Layer 7 of a small transformer language model trained on English Wikipedia (11 layers, counted from 0, width 128).
A neuron's activation on a vector x is GELU(weights . x + bias), where the dot is the dot product.

Input weights of the MLP neurons that the questions are about. A number n stands for (n - 500) times 0.00074.
n33 (bias -0.025): 483 389 500 522 672 178 383 566 500 443 337 400 504 538 256 500 529 818 513 476 383 543 454 475 517 385 314 573 232 488 539 479 410 368 662 480 552 512 636 462 333 326 654 544 626 395 276 456 379 582 293 483 527 320 448 475 542 311 628 960 574 620 451 516 674 762 405 492 521 561 415 721 285 470 479 474 574 556 571 667 695 483 217 531 310 612 432 332 726 598 526 496 398 548 504 508 512 748 686 738 728 400 479 274 661 362 665 517 371 597 476 428 500 453 583 504 413 591 296 396 424 567 500 515 580 770 871 693
n39 (bias -0.029): 435 632 485 584 719 528 459 475 355 463 575 344 540 184 333 559 469 529 496 594 533 442 535 753 600 287 452 705 585 293 493 451 526 399 821 587 460 500 632 427 483 534 416 518 407 665 468 698 515 525 162 600 549 507 504 462 462 617 645 453 327 653 403 544 396 650 587 532 314 370 616 613 481 616 426 520 769 476 580 668 561 554 620 518 545 680 309 309 321 94 416 410 461 569 439 531 523 496 554 396 752 627 327 520 353 355 485 342 504 538 552 424 485 493 451 399 479 484 624 522 515 216 507 623 375 323 496 581
n53 (bias -0.025): 521 496 398 741 555 364 447 893 270 258 587 314 508 309 527 570 585 279 504 694 287 634 418 654 500 496 628 471 434 376 512 408 508 169 625 568 590 531 329 307 323 546 313 528 570 240 205 606 449 429 290 462 594 595 411 594 500 492 540 396 617 248 401 610 547 414 432 376 409 612 664 625 521 565 483 426 597 421 538 322 609 556 762 603 527 553 379 525 619 423 509 426 193 544 975 573 646 618 556 392 686 520 521 555 513 426 454 425 594 637 653 306 551 456 458 448 424 500 643 655 754 346 774 452 516 624 508 812
n56 (bias -0.028): 565 524 444 389 531 537 411 452 411 239 713 452 503 582 500 520 674 470 438 429 273 483 524 538 558 360 276 649 626 550 424 497 276 242 557 745 428 378 634 679 522 385 318 490 500 520 449 356 537 344 675 534 406 350 336 572 538 443 482 528 567 374 442 412 693 448 394 439 673 513 569 403 551 478 545 399 447 757 646 466 632 372 479 436 701 647 472 510 527 494 596 360 361 409 415 503 383 551 459 420 725 601 319 491 497 563 483 707 470 726 543 552 497 462 395 697 515 383 562 667 600 503 478 622 397 435 503 565
n92 (bias -0.025): 434 485 521 866 529 554 440 524 570 356 464 259 313 716 592 620 544 412 597 754 397 455 604 474 298 500 450 475 397 507 596 518 558 623 611 493 493 473 423 400 530 675 292 580 379 441 301 504 548 326 309 459 524 561 136 644 762 421 546 593 673 515 411 507 430 559 490 510 556 489 615 623 511 439 548 421 667 447 507 328 340 663 544 401 527 335 747 554 877 441 412 293 567 622 537 467 471 689 589 391 350 365 486 525 507 493 583 549 299 452 346 336 540 528 478 615 418 698 440 599 441 543 411 609 677 563 543 559
n104 (bias -0.038): 447 554 520 436 643 470 642 850 511 288 393 459 524 419 343 354 659 610 492 481 209 604 356 467 590 687 303 349 318 358 367 444 512 277 662 589 641 616 496 710 242 767 402 531 516 316 278 555 431 595 401 537 447 210 445 508 767 681 423 608 339 366 707 484 582 356 404 608 570 536 512 434 533 674 475 304 508 614 467 427 476 475 652 443 393 813 579 532 553 441 274 680 475 403 533 831 432 427 516 434 402 255 336 420 351 401 593 445 516 521 440 415 647 408 484 608 515 424 450 473 521 586 695 461 541 763 733 443
n145 (bias -0.033): 446 584 536 530 670 451 376 500 403 415 565 364 532 636 616 280 562 373 117 406 324 639 500 558 546 561 264 528 717 572 577 585 366 483 713 480 580 329 366 391 530 455 504 390 428 359 430 619 455 419 577 454 549 254 496 338 421 496 687 529 692 381 260 278 295 655 430 648 567 355 609 685 625 551 772 695 444 436 438 599 361 743 613 512 331 615 449 419 525 422 340 335 496 759 554 676 679 647 542 739 559 294 427 606 508 460 574 287 245 550 484 465 396 201 565 483 407 513 555 520 638 469 291 698 560 875 581 674
n167 (bias -0.038): 476 458 382 419 500 459 547 568 507 512 448 593 488 289 610 409 704 531 193 345 280 417 438 557 798 624 382 290 338 532 728 460 520 294 500 469 543 425 360 533 489 399 346 404 540 414 496 418 300 413 432 607 466 150 372 684 557 384 672 666 753 538 728 582 591 401 477 558 757 516 500 413 533 712 508 504 551 428 378 561 617 236 665 218 363 625 471 444 920 327 590 329 276 481 728 740 752 476 467 452 394 688 484 587 504 627 540 500 488 615 436 330 578 489 569 508 555 365 550 379 512 610 675 440 619 611 600 496
n239 (bias -0.041): 636 218 602 602 858 488 376 508 635 552 444 267 492 386 715 827 275 665 231 354 449 671 647 509 553 487 295 607 513 675 315 396 565 361 675 363 521 573 369 415 480 592 500 417 196 487 479 716 306 455 586 606 484 229 436 381 549 435 537 442 561 532 616 344 665 442 454 699 549 633 322 522 704 561 192 297 391 441 491 425 845 567 416 496 596 508 617 375 504 698 740 473 724 613 425 393 682 448 277 413 563 524 704 440 683 436 465 277 343 341 560 546 518 409 422 209 496 587 567 606 777 411 385 815 440 504 751 504
n256 (bias -0.022): 539 434 488 730 358 315 662 584 279 403 517 487 504 483 639 554 384 446 522 345 359 592 565 591 534 445 446 676 579 346 496 360 483 477 559 650 814 622 368 83 531 577 604 423 396 534 512 426 302 652 300 625 508 529 415 357 582 217 613 640 602 359 414 360 265 509 573 784 587 471 496 609 816 618 339 306 571 380 641 453 534 687 478 303 410 620 390 630 457 659 473 566 373 414 762 343 386 432 496 267 653 234 530 371 368 558 644 447 525 699 387 455 621 561 598 378 550 420 618 838 596 435 753 474 700 691 170 427
n265 (bias -0.027): 409 385 626 303 343 316 302 443 350 701 568 596 664 474 282 626 653 747 496 231 365 349 500 369 504 611 441 432 403 513 439 496 607 587 555 541 479 324 538 685 405 578 614 517 453 539 492 408 544 500 431 434 604 521 382 526 548 569 629 491 341 89 366 513 615 685 344 722 482 547 315 500 500 544 443 250 595 550 470 504 366 566 892 488 357 613 460 747 583 398 591 227 558 504 818 425 359 560 584 402 492 331 539 500 418 141 681 504 110 474 449 604 496 140 565 469 461 378 571 755 708 496 374 629 778 711 603 706
n279 (bias -0.037): 446 542 351 605 613 164 363 605 598 414 671 467 343 500 396 713 421 608 712 468 323 411 555 517 650 418 524 727 136 407 523 607 242 478 614 378 356 79 500 673 760 397 404 346 225 634 183 620 350 473 523 647 558 602 504 684 634 360 741 386 492 509 416 448 399 441 465 449 390 459 593 492 563 560 627 662 608 298 512 475 669 576 538 430 534 748 560 626 446 365 439 308 364 484 517 415 504 690 825 556 649 419 623 332 574 451 566 453 464 500 504 231 496 571 549 597 522 266 466 352 424 482 500 529 656 538 492 626
n289 (bias -0.039): 580 630 307 492 516 507 365 425 417 363 683 647 550 516 546 392 488 408 402 515 550 651 415 512 704 578 388 539 593 512 496 504 218 353 634 606 512 342 450 549 424 429 492 474 236 576 391 604 592 448 507 512 345 480 959 287 520 697 555 736 709 574 128 466 512 423 806 590 634 426 374 740 798 552 569 623 409 525 520 317 536 536 633 399 369 439 455 457 424 360 542 262 244 580 472 549 559 480 330 442 543 566 323 370 536 337 690 368 235 504 594 576 248 267 615 512 457 380 675 558 447 517 384 497 529 548 480 721
n304 (bias -0.015): 320 522 372 379 486 467 274 601 633 500 339 246 469 536 429 552 702 614 537 394 507 474 591 583 568 479 657 434 490 528 393 535 221 345 489 599 745 480 304 656 630 529 632 292 437 630 500 431 633 423 430 627 394 616 432 421 522 270 515 566 610 320 523 534 315 417 469 625 507 654 598 661 699 640 613 474 426 652 593 425 439 467 442 560 493 407 111 440 658 552 673 611 533 381 622 504 634 507 333 386 368 646 504 392 308 591 717 355 552 500 581 452 536 507 635 438 461 384 529 497 416 464 678 400 628 507 581 583
n324 (bias -0.030): 514 496 371 799 413 378 622 604 451 691 387 403 802 575 594 664 569 542 419 610 500 640 711 457 486 518 298 654 493 657 682 429 525 424 708 572 566 589 321 515 438 500 538 541 444 579 622 604 198 413 275 384 616 416 621 587 522 461 386 452 543 552 424 683 223 409 612 666 529 278 471 705 583 552 380 348 578 548 511 629 461 351 587 540 546 580 460 341 597 445 402 286 507 497 482 383 475 589 617 441 471 503 362 380 475 633 357 269 302 424 518 380 569 273 653 386 481 582 610 462 522 607 470 635 434 449 493 522
n331 (bias -0.044): 496 137 374 508 675 217 626 463 572 632 500 437 481 551 442 607 671 310 363 466 374 334 408 703 444 508 512 566 392 362 382 512 655 337 787 571 473 220 371 556 615 417 467 335 573 460 407 538 468 541 400 404 566 543 459 305 643 714 871 403 566 346 324 640 440 588 373 675 548 628 821 657 528 552 568 642 562 631 563 551 284 476 460 481 565 629 375 616 512 486 562 658 496 489 500 351 593 453 652 432 429 683 695 351 688 496 480 251 378 532 736 447 464 333 441 399 454 504 327 648 371 497 307 427 496 512 488 790
n369 (bias -0.033): 323 541 488 398 658 282 465 639 464 547 531 504 519 520 697 597 387 589 410 615 632 558 476 755 456 559 660 441 324 406 286 579 528 428 576 492 380 267 396 659 595 728 251 439 496 439 364 566 516 526 466 488 615 488 597 431 581 444 462 492 595 397 266 403 451 565 492 481 434 575 582 361 691 477 182 715 379 479 548 548 716 476 891 617 375 697 500 559 697 522 479 351 447 397 681 504 793 460 736 449 464 653 405 396 460 367 564 176 403 504 465 240 593 318 444 725 598 454 147 334 508 680 413 732 423 447 472 508
n410 (bias -0.029): 535 527 329 456 577 260 612 407 639 440 511 293 656 638 548 689 485 804 574 544 299 665 321 562 365 379 493 545 493 414 468 610 632 334 585 391 555 415 496 438 733 691 456 420 395 697 301 456 331 450 711 709 532 346 436 361 697 333 516 308 477 394 516 389 539 570 547 402 531 387 251 441 624 472 594 559 548 313 753 512 515 562 496 403 535 633 590 229 569 524 456 551 426 303 673 484 576 416 461 392 558 511 651 421 580 619 283 548 604 670 620 394 381 551 527 261 427 408 555 485 559 653 608 799 454 570 439 732
n417 (bias -0.022): 552 451 539 458 460 511 376 743 612 319 668 412 820 492 333 407 661 465 394 298 635 341 233 540 287 398 217 430 554 562 575 670 410 567 534 477 681 533 500 484 369 687 513 587 570 299 534 450 404 246 545 508 636 324 626 146 371 322 331 724 619 557 221 343 504 654 394 534 642 668 228 553 565 645 423 249 579 517 548 692 623 472 609 493 449 642 418 300 440 601 391 434 321 264 644 472 657 361 512 359 629 507 508 569 445 566 571 533 458 560 437 458 400 428 559 537 586 533 382 577 610 652 391 556 489 573 713 669
n454 (bias -0.032): 576 439 356 406 696 329 475 706 542 333 508 292 643 169 651 763 329 631 448 447 557 517 225 466 730 467 475 612 574 236 488 370 617 576 803 496 443 520 398 642 307 648 424 395 475 385 296 619 440 456 722 701 367 550 411 581 568 404 348 535 584 108 585 292 375 320 564 540 383 421 444 387 680 768 517 421 509 395 568 228 681 427 560 341 496 639 583 700 491 519 357 517 630 678 470 742 370 424 646 527 652 429 358 504 471 508 744 737 439 440 637 419 730 468 357 574 401 204 461 610 543 446 544 489 589 706 458 393
n491 (bias -0.027): 387 510 425 544 400 556 363 494 427 525 424 429 562 513 497 466 419 562 549 368 488 717 331 487 561 585 575 751 469 500 584 427 377 517 639 610 503 506 633 399 550 529 446 439 481 516 506 587 545 533 344 393 399 500 618 354 562 589 418 365 408 503 350 389 360 529 393 509 667 500 595 549 510 486 542 411 226 267 461 288 644 582 520 494 318 478 447 544 506 372 645 474 375 638 597 572 418 567 657 602 638 515 452 508 567 481 462 503 323 760 758 442 555 497 411 628 187 570 428 503 543 612 684 556 621 337 538 503
n502 (bias -0.033): 357 488 569 772 444 372 623 377 518 453 473 544 561 496 628 562 584 550 565 523 412 415 460 296 887 551 527 554 542 639 459 375 793 513 421 590 588 430 515 552 576 397 437 323 635 552 534 423 452 437 504 809 632 609 587 296 496 473 546 378 567 447 142 729 343 174 455 515 403 492 524 484 552 512 399 618 562 656 675 472 642 331 460 355 453 466 480 477 786 536 533 243 362 572 751 472 594 402 722 511 653 305 716 473 626 373 532 319 358 708 492 474 532 507 260 508 350 240 638 378 658 413 273 663 558 669 437 348
n511 (bias -0.027): 557 169 384 512 409 393 482 398 391 396 485 481 555 489 433 551 504 522 742 539 540 719 199 576 557 426 511 595 551 423 342 422 459 385 449 653 504 382 276 458 445 564 361 268 361 477 419 609 583 532 525 827 500 541 323 538 751 478 667 462 697 539 544 301 653 378 489 482 730 518 573 550 758 467 397 539 621 391 669 515 736 500 759 433 452 580 435 374 613 483 654 535 561 518 579 867 426 418 462 398 507 434 593 348 481 485 705 313 406 614 500 403 266 613 269 396 558 390 427 467 718 395 507 464 459 500 537 307

Each question shows a token from some text and the vector x that enters the MLP there. A number n stands for (n - 500) times 0.016.

" more": 512 495 466 425 420 511 518 446 374 580 316 426 475 542 390 431 557 416 542 492 473 512 551 464 478 669 576 624 546 475 405 610 416 488 500 527 561 442 552 552 547 331 454 605 523 410 416 405 556 611 637 430 385 601 526 575 418 567 539 493 606 581 622 374 477 455 561 513 380 570 491 459 593 321 511 500 471 423 428 512 537 500 579 539 485 520 468 454 535 520 498 499 655 581 560 425 558 599 514 497 475 413 522 544 635 500 523 456 643 550 465 519 541 508 531 541 584 447 433 404 475 445 561 274 568 405 542 450
Which three neurons fire most, strongest first? n304, n511, n279

" for": 562 375 498 542 441 597 546 500 418 588 494 525 377 508 514 511 438 513 393 646 473 594 504 478 423 526 469 432 497 455 366 562 415 517 394 497 513 471 597 542 619 581 568 498 506 550 475 512 512 598 604 457 509 465 575 584 594 596 482 458 528 584 514 452 425 523 480 506 469 568 458 547 498 270 504 492 451 445 591 501 593 430 538 592 419 474 419 491 532 521 552 511 626 577 458 470 481 439 417 511 481 533 429 590 532 528 437 510 530 422 450 484 466 508 450 506 553 471 595 510 468 484 535 77 579 490 571 576
The most active neuron and its activation: n511, at about 0.38

" -": 465 538 417 457 452 660 521 528 594 522 488 442 522 483 534 534 490 546 496 473 608 441 525 503 447 526 506 402 571 461 452 487 471 434 540 497 393 518 467 509 596 598 499 517 417 448 485 546 529 537 618 466 499 570 556 480 427 611 383 442 568 622 602 543 487 467 374 427 417 402 578 542 460 255 491 484 538 466 515 443 557 418 447 535 502 506 516 494 522 540 586 557 578 529 519 557 344 466 496 344 397 572 538 591 521 503 509 462 620 504 481 567 481 700 522 546 569 552 506 451 486 429 569 159 527 475 584 433
The most active neuron and its activation: n304, at about 0.54

"al": 499 423 510 448 491 500 584 510 513 467 444 479 530 563 569 533 485 424 537 473 429 396 504 443 443 541 583 555 546 540 477 628 452 589 446 478 501 473 640 529 638 447 532 479 604 502 479 439 479 551 556 453 620 376 428 582 432 661 472 489 556 516 541 447 406 508 466 509 472 357 560 487 449 127 503 615 487 418 462 373 501 489 464 608 395 551 571 636 452 487 398 484 446 453 422 474 434 519 604 524 502 522 576 525 579 499 460 638 511 555 455 628 514 583 545 591 574 463 492 444 460 515 546 339 486 480 496 521
The neuron with the highest activation: n279

" –": 522 565 495 472 436 567 534 562 550 549 451 445 447 461 521 391 564 516 437 494 507 370 493 466 459 448 432 432 531 502 589 411 452 615 443 545 516 533 501 475 626 588 500 467 542 420 489 471 509 564 600 485 574 519 519 566 374 591 478 456 539 607 544 649 503 394 494 498 402 456 526 526 362 311 468 532 475 394 533 465 546 374 466 602 537 427 534 481 633 475 459 590 526 590 475 563 304 424 450 344 504 612 565 633 467 537 531 545 492 535 463 552 502 675 502 586 488 608 512 461 523 422 551 197 529 450 504 529
The most active neuron and its activation: n167, at about 0.17

" F": 534 667 485 400 463 593 674 549 527 513 374 561 456 460 505 436 592 333 435 522 393 441 501 565 529 556 510 368 448 512 532 590 491 445 464 532 535 549 419 601 536 514 551 475 611 511 669 383 501 410 662 473 542 518 535 453 418 594 584 480 472 627 557 598 517 476 479 431 467 394 558 468 494 262 509 417 419 451 453 529 483 462 521 457 424 457 606 467 514 502 468 530 573 567 520 532 520 461 351 437 499 519 569 675 452 539 450 524 518 415 461 520 486 707 634 476 501 527 506 407 463 547 531 360 401 412 509 519
The most active neuron and its activation: n167, at about 2

" was": 491 525 534 540 493 470 525 538 479 453 517 502 542 484 474 542 448 370 490 591 429 501 469 522 392 601 596 472 560 426 527 577 458 578 597 458 504 509 594 464 488 493 503 356 477 539 474 562 401 621 751 565 537 507 554 669 415 480 566 466 495 479 615 485 408 561 487 508 422 494 424 471 450 266 540 446 569 524 529 548 571 534 514 545 424 462 472 618 402 539 445 504 499 512 389 473 446 411 555 497 524 466 560 533 540 480 509 507 360 567 498 491 387 583 485 583 699 530 447 420 487 467 479 176 587 524 520 485
The most active neuron and its activation: n279, at about 1.8

" ro": 547 428 395 529 360 581 504 563 520 575 617 495 463 440 523 503 414 416 640 411 501 574 571 407 495 660 560 455 581 480 352 530 504 576 473 444 362 396 472 503 637 579 488 498 465 470 518 577 525 583 599 514 521 613 654 545 548 565 472 483 445 563 491 412 443 520 526 644 322 436 517 554 409 259 412 390 596 533 551 573 534 510 413 561 387 488 492 444 441 539 418 480 489 550 517 494 605 533 475 468 429 577 512 463 562 428 513 572 534 450 509 486 573 556 460 496 482 529 583 476 502 547 508 285 424 510 430 575
The two highest activations, in order: n279, n289

"hen": 614 397 455 393 460 637 467 454 561 424 685 479 512 501 427 479 515 429 560 570 418 502 562 529 516 577 581 491 598 592 408 549 469 584 345 547 347 552 501 524 423 460 610 693 498 519 483 477 610 501 598 517 545 532 573 525 433 639 359 544 544 497 378 406 436 573 377 478 507 394 370 424 328 423 578 445 454 488 599 595 559 452 482 662 465 504 504 428 429 452 500 421 496 614 577 388 425 425 456 439 522 461 526 506 509 572 459 674 564 447 473 524 554 530 568 537 506 619 496 514 474 589 343 386 473 421 520 519
The neuron with the highest activation: n417

" pro": 464 417 420 481 582 638 551 543 572 558 490 497 330 424 491 442 497 514 487 574 450 530 539 475 522 639 614 415 542 547 387 469 539 611 444 384 411 329 422 505 617 500 532 488 432 511 433 521 485 460 610 460 602 633 451 601 596 593 491 412 516 414 496 494 474 472 504 461 453 464 464 609 369 326 430 441 479 494 573 622 597 538 493 571 334 434 457 492 359 510 521 488 592 486 518 513 544 483 370 482 365 614 596 583 528 567 490 556 523 438 647 568 439 539 536 531 543 584 476 536 573 450 501 359 446 505 425 606
The neuron with the highest activation: n331

" to": 501 414 530 520 467 506 606 515 490 485 462 400 418 535 515 523 503 445 451 596 483 543 634 532 524 613 557 427 505 596 351 531 415 587 531 559 501 488 527 511 556 509 685 530 492 504 513 503 492 594 576 532 576 522 585 683 510 573 481 470 489 488 561 503 419 517 582 597 446 525 407 495 460 348 444 452 549 379 568 468 537 419 551 626 444 413 333 545 417 477 428 654 474 477 573 563 380 473 444 465 467 569 517 523 501 553 510 510 470 470 431 499 449 556 432 519 504 603 584 457 516 400 460 104 459 413 498 543
The neuron with the highest activation: n304

"g": 539 620 552 397 538 614 668 397 588 489 432 463 490 489 494 448 530 475 574 613 546 506 566 573 387 524 543 390 456 470 430 576 588 474 561 513 541 488 583 511 527 558 596 549 497 543 580 471 519 518 510 573 636 360 625 440 376 590 607 426 472 493 504 453 471 443 526 543 295 453 507 569 467 346 439 547 367 451 528 536 471 485 570 619 536 459 631 533 425 502 414 555 484 409 442 576 461 479 525 506 428 428 507 513 476 490 421 484 475 389 254 531 563 479 444 520 667 729 421 442 469 486 398 418 591 398 422 541
The neuron with the highest activation: n369

"n": 524 550 368 458 493 598 546 497 534 386 559 553 462 536 424 431 473 447 485 558 404 389 595 441 527 564 557 433 678 455 505 526 466 621 312 486 490 588 541 479 412 435 404 577 509 460 542 359 489 463 540 557 520 401 574 595 554 692 680 481 533 512 512 525 468 589 540 506 527 294 312 383 496 378 583 526 473 362 544 585 513 413 464 598 544 456 460 460 538 400 440 433 412 610 463 449 513 481 347 435 616 493 571 595 494 499 487 547 668 567 521 456 496 550 629 504 629 601 496 491 463 513 478 484 463 453 538 476
The neuron with the highest activation: n167

"e": 572 462 532 423 548 585 604 499 443 442 658 534 553 564 481 497 529 410 524 500 474 513 631 447 577 563 534 623 586 460 445 551 499 507 557 512 491 446 479 473 598 439 559 545 461 508 552 431 459 524 480 524 496 486 405 500 530 652 474 514 477 624 584 384 460 375 365 521 404 289 521 538 538 246 577 552 489 340 447 508 575 475 455 496 475 530 475 496 479 513 478 443 555 613 451 401 511 513 486 432 503 540 486 581 479 527 478 463 612 528 423 523 390 634 470 622 624 439 604 487 451 399 516 238 509 481 568 594
The two highest activations, in order: n279, n39

"ed": 467 474 590 533 423 545 525 504 529 509 484 442 523 598 415 428 499 558 396 625 490 402 438 381 376 477 406 428 522 452 396 583 476 578 421 501 445 575 537 412 522 468 585 625 631 514 601 358 548 680 545 333 606 461 461 551 410 551 325 492 540 607 508 429 476 449 438 566 453 449 510 571 368 295 514 550 488 441 494 467 507 549 430 575 357 488 485 594 503 464 366 462 562 504 493 469 504 489 578 498 539 491 465 643 506 494 570 580 459 468 336 568 531 601 645 555 541 522 668 505 523 524 479 398 495 563 626 581
Which three neurons fire most, strongest first? n33, n417, n92

" K": 418 574 571 483 371 466 576 509 596 524 598 439 483 418 507 515 586 423 516 558 507 458 480 397 429 618 460 439 520 509 514 656 522 513 406 504 536 522 483 483 477 459 547 588 470 495 608 569 454 493 575 490 610 489 476 544 433 472 522 338 522 590 477 502 468 534 557 547 660 411 498 496 466 131 560 420 402 484 551 447 552 475 475 547 554 440 458 579 462 629 458 496 357 534 495 549 478 476 478 506 490 488 574 560 451 428 509 563 601 489 339 517 564 612 436 423 618 531 527 487 440 589 516 333 431 513 440 556
The most active neuron and its activation: n417, at about 0.22

" not": 658 481 430 483 467 546 629 411 487 446 383 410 516 526 412 501 448 537 534 566 478 415 595 435 421 598 567 464 623 663 449 539 324 548 435 517 499 415 497 392 640 483 459 473 540 497 449 536 423 636 581 573 475 477 472 659 513 470 471 406 599 601 693 502 352 649 574 559 449 464 382 512 311 388 526 463 501 469 529 557 588 540 534 556 455 528 367 503 469 535 567 576 667 524 470 433 378 419 441 473 417 496 549 524 546 564 575 573 485 509 490 558 479 431 441 483 473 517 426 525 502 494 528 313 458 594 465 547
The neuron with the highest activation: n511

"urn": 551 553 424 460 436 512 580 534 455 551 441 478 510 684 480 490 375 543 440 565 444 392 540 480 474 562 543 446 700 529 451 376 534 494 444 507 478 404 609 604 546 520 533 496 552 455 509 426 471 490 618 509 601 575 490 533 424 602 322 391 539 512 550 478 521 523 426 501 376 307 490 440 371 455 624 434 570 497 457 642 522 565 406 623 570 461 501 428 407 540 546 561 548 661 401 495 354 562 398 387 509 574 555 483 396 600 331 530 482 612 423 576 561 622 560 438 484 562 469 478 495 386 504 471 499 523 459 619
The two highest activations, in order: n410, n56

" and": 553 592 437 504 507 491 691 492 442 435 461 559 487 483 529 494 432 480 465 587 501 517 491 541 602 509 581 498 610 534 482 482 439 577 486 608 447 523 474 566 467 458 526 463 520 477 450 551 422 679 539 517 477 459 522 565 577 476 553 474 480 529 528 647 482 519 425 474 505 400 465 509 419 290 529 436 474 437 597 500 441 518 503 517 481 425 454 573 495 588 531 626 463 467 521 512 460 430 471 395 521 537 485 519 533 512 560 490 584 486 527 565 498 464 464 608 635 479 484 458 433 404 575 42 494 477 566 462
The neuron with the highest activation: n104

".": 621 473 460 524 439 733 603 599 586 527 504 406 417 385 434 546 519 414 524 547 431 531 563 550 485 583 645 426 610 449 476 579 521 513 464 460 479 578 435 504 518 442 488 418 564 488 528 508 507 677 531 441 530 536 467 469 529 473 507 504 499 499 488 543 547 399 426 417 437 354 457 451 411 364 538 477 490 504 541 500 459 416 510 612 523 575 543 552 503 498 439 494 480 549 523 521 547 516 518 373 478 582 552 613 465 491 416 605 521 517 335 461 544 484 486 543 435 506 559 540 490 438 632 116 503 501 498 560
The neuron with the highest activation: n53

"ly": 590 400 483 452 424 428 628 469 524 446 387 443 444 429 472 462 432 487 363 554 474 537 534 550 550 577 541 469 802 574 476 590 461 625 520 589 465 524 448 444 519 566 535 504 570 406 514 377 478 469 667 554 498 529 433 575 390 568 522 509 503 494 608 484 407 478 398 652 455 304 465 544 455 303 536 464 488 459 539 581 438 445 443 485 479 495 485 513 443 503 511 509 621 585 471 568 551 461 642 453 519 456 630 550 565 567 582 556 513 541 451 512 566 607 483 493 524 564 399 505 474 391 455 314 483 442 403 578
Which three neurons fire most, strongest first? n454, n145, n256

" the": 453 579 461 371 454 445 511 333 489 597 356 435 523 472 510 437 450 469 507 399 514 533 577 512 513 579 526 485 388 423 443 554 480 457 440 540 486 491 576 507 603 471 487 503 420 554 421 461 525 553 573 515 546 538 558 605 448 542 497 543 490 439 591 376 468 486 409 528 476 484 539 534 436 404 582 461 475 473 581 540 451 384 460 612 420 624 466 619 556 590 528 542 588 505 547 450 411 509 488 489 597 540 594 568 508 472 460 622 542 405 430 461 537 476 588 480 696 553 515 431 488 519 637 112 563 556 509 525
The neuron with the highest activation: n304

" qu": 391 458 471 491 393 659 650 483 535 449 532 553 463 494 489 359 617 551 554 531 520 530 445 428 485 535 498 392 576 530 482 449 529 422 557 580 501 484 443 453 571 516 515 557 473 515 422 535 612 471 608 425 577 472 506 600 418 603 389 524 497 549 550 454 491 471 635 573 407 554 381 480 492 364 532 454 488 460 643 538 555 528 471 635 480 437 511 397 426 424 552 450 650 549 566 467 408 491 258 451 508 656 485 571 587 487 505 521 615 505 388 459 408 607 485 529 464 599 631 486 387 481 600 480 333 414 338 474
The two highest activations, in order: n289, n410

"er": 487 461 437 594 510 604 612 539 434 598 499 571 403 528 525 453 395 368 427 490 466 558 656 509 444 439 550 490 700 564 437 514 483 574 559 588 535 533 511 564 507 411 395 444 567 457 411 473 448 577 513 371 679 461 564 598 445 579 507 365 392 575 595 428 440 506 428 534 488 332 544 482 509 320 585 460 485 580 346 545 543 424 397 615 460 510 544 499 333 481 395 492 618 597 428 366 528 505 525 474 547 434 436 605 569 507 529 575 649 424 479 555 583 556 444 514 521 549 540 512 479 463 493 369 456 516 568 547
Which three neurons fire most, strongest first? n324, n145, n39

"k": 500 456 564 490 405 556 581 469 529 476 418 592 519 613 476 316 513 328 580 579 565 461 505 431 439 606 571 504 521 593 543 510 577 484 398 498 375 600 568 505 490 451 498 529 607 464 550 459 338 523 549 602 493 459 503 482 380 517 429 442 570 518 445 481 485 487 505 421 587 455 466 452 615 253 594 515 407 459 530 487 504 470 436 503 544 562 395 458 414 604 531 432 504 547 523 473 411 501 478 366 502 581 640 545 613 504 497 483 572 636 278 569 522 634 409 480 587 559 562 450 526 576 521 385 440 423 527 600
The neuron with the highest activation: n502

"ide": 603 552 473 510 529 563 574 444 434 515 501 464 528 617 559 469 496 542 404 584 430 493 494 473 529 535 491 491 570 520 337 499 476 528 528 540 441 462 561 440 508 459 528 605 551 461 491 434 482 558 535 383 466 650 528 679 490 545 454 390 486 567 431 474 398 518 512 494 372 303 551 499 484 415 598 439 505 566 526 488 495 538 284 493 401 546 345 468 411 570 518 435 693 582 338 531 475 374 397 574 522 545 543 685 570 554 454 615 433 472 486 598 539 519 515 518 583 420 615 494 480 460 500 274 494 586 427 610
The two highest activations, in order: n145, n56

"ic": 401 591 516 453 481 521 714 499 524 576 541 560 486 395 532 495 577 463 558 424 484 430 442 504 349 560 530 599 500 510 373 499 535 488 550 448 394 512 615 427 521 554 625 486 516 259 600 580 530 544 576 544 447 485 598 576 388 598 598 511 545 522 458 500 487 497 532 651 422 457 593 551 367 340 527 500 521 457 487 402 560 457 363 687 426 399 590 608 512 442 379 516 501 571 409 542 482 504 551 490 503 531 573 594 529 490 448 495 468 386 496 607 472 453 360 546 490 589 491 336 496 448 538 512 527 299 454 464
Which three neurons fire most, strongest first? n491, n331, n39

" (": 575 550 534 482 492 681 473 612 557 546 500 418 456 489 516 504 547 393 442 440 557 444 433 519 439 637 486 519 514 430 468 498 494 466 449 526 487 449 564 443 609 497 540 452 513 438 545 442 559 596 624 395 565 549 530 471 485 550 508 506 485 597 559 519 534 453 587 375 488 399 427 378 429 371 618 527 596 405 478 503 572 432 587 464 446 443 457 559 481 621 455 520 487 540 568 542 575 424 429 481 387 459 470 652 453 390 482 512 595 415 398 511 583 542 571 515 632 486 426 491 338 561 550 178 576 431 518 626
The two highest activations, in order: n167, n417

" l": 466 504 419 576 491 463 518 572 355 593 507 521 488 617 493 421 504 406 504 540 456 511 598 586 497 622 600 502 555 445 415 568 539 476 409 546 537 399 491 394 621 317 351 541 692 441 468 451 586 533 534 509 605 545 427 558 443 540 559 386 523 523 526 421 475 510 515 462 515 361 500 370 445 278 538 510 452 374 496 517 628 466 511 526 570 495 542 490 389 525 440 404 585 444 617 486 509 547 430 406 491 503 468 621 663 532 530 492 584 587 501 470 472 702 468 556 610 452 474 416 470 498 539 445 509 471 395 590
The neuron with the highest activation: n53

" A": 485 609 608 426 492 573 474 449 584 553 517 452 547 555 527 616 467 338 527 429 546 650 580 559 496 591 574 505 472 542 490 555 460 512 545 504 438 594 444 479 513 485 563 457 489 470 505 424 548 481 563 467 518 538 501 530 476 514 501 356 477 465 643 543 428 498 464 480 416 453 530 555 503 119 490 344 468 478 551 463 444 453 493 557 464 426 467 591 503 585 560 521 533 404 475 529 409 509 465 567 470 524 516 580 524 507 520 568 407 464 544 603 557 534 498 466 673 496 541 379 443 599 462 318 378 460 478 530
The neuron with the highest activation: n304

"her": 578 406 460 510 477 501 507 410 507 598 548 461 433 564 532 517 401 391 413 510 543 616 492 371 529 609 439 593 669 430 498 516 385 673 367 484 476 487 433 537 466 518 477 746 459 500 358 511 549 398 545 468 459 555 589 506 438 608 515 458 497 618 576 488 523 557 472 515 378 443 470 470 582 243 563 391 513 501 516 606 547 437 589 509 469 522 579 571 512 593 447 514 506 569 371 449 514 470 507 542 515 409 410 535 615 462 527 486 623 525 459 467 475 458 472 522 570 627 488 428 393 476 552 398 403 586 575 560
The neuron with the highest activation: n289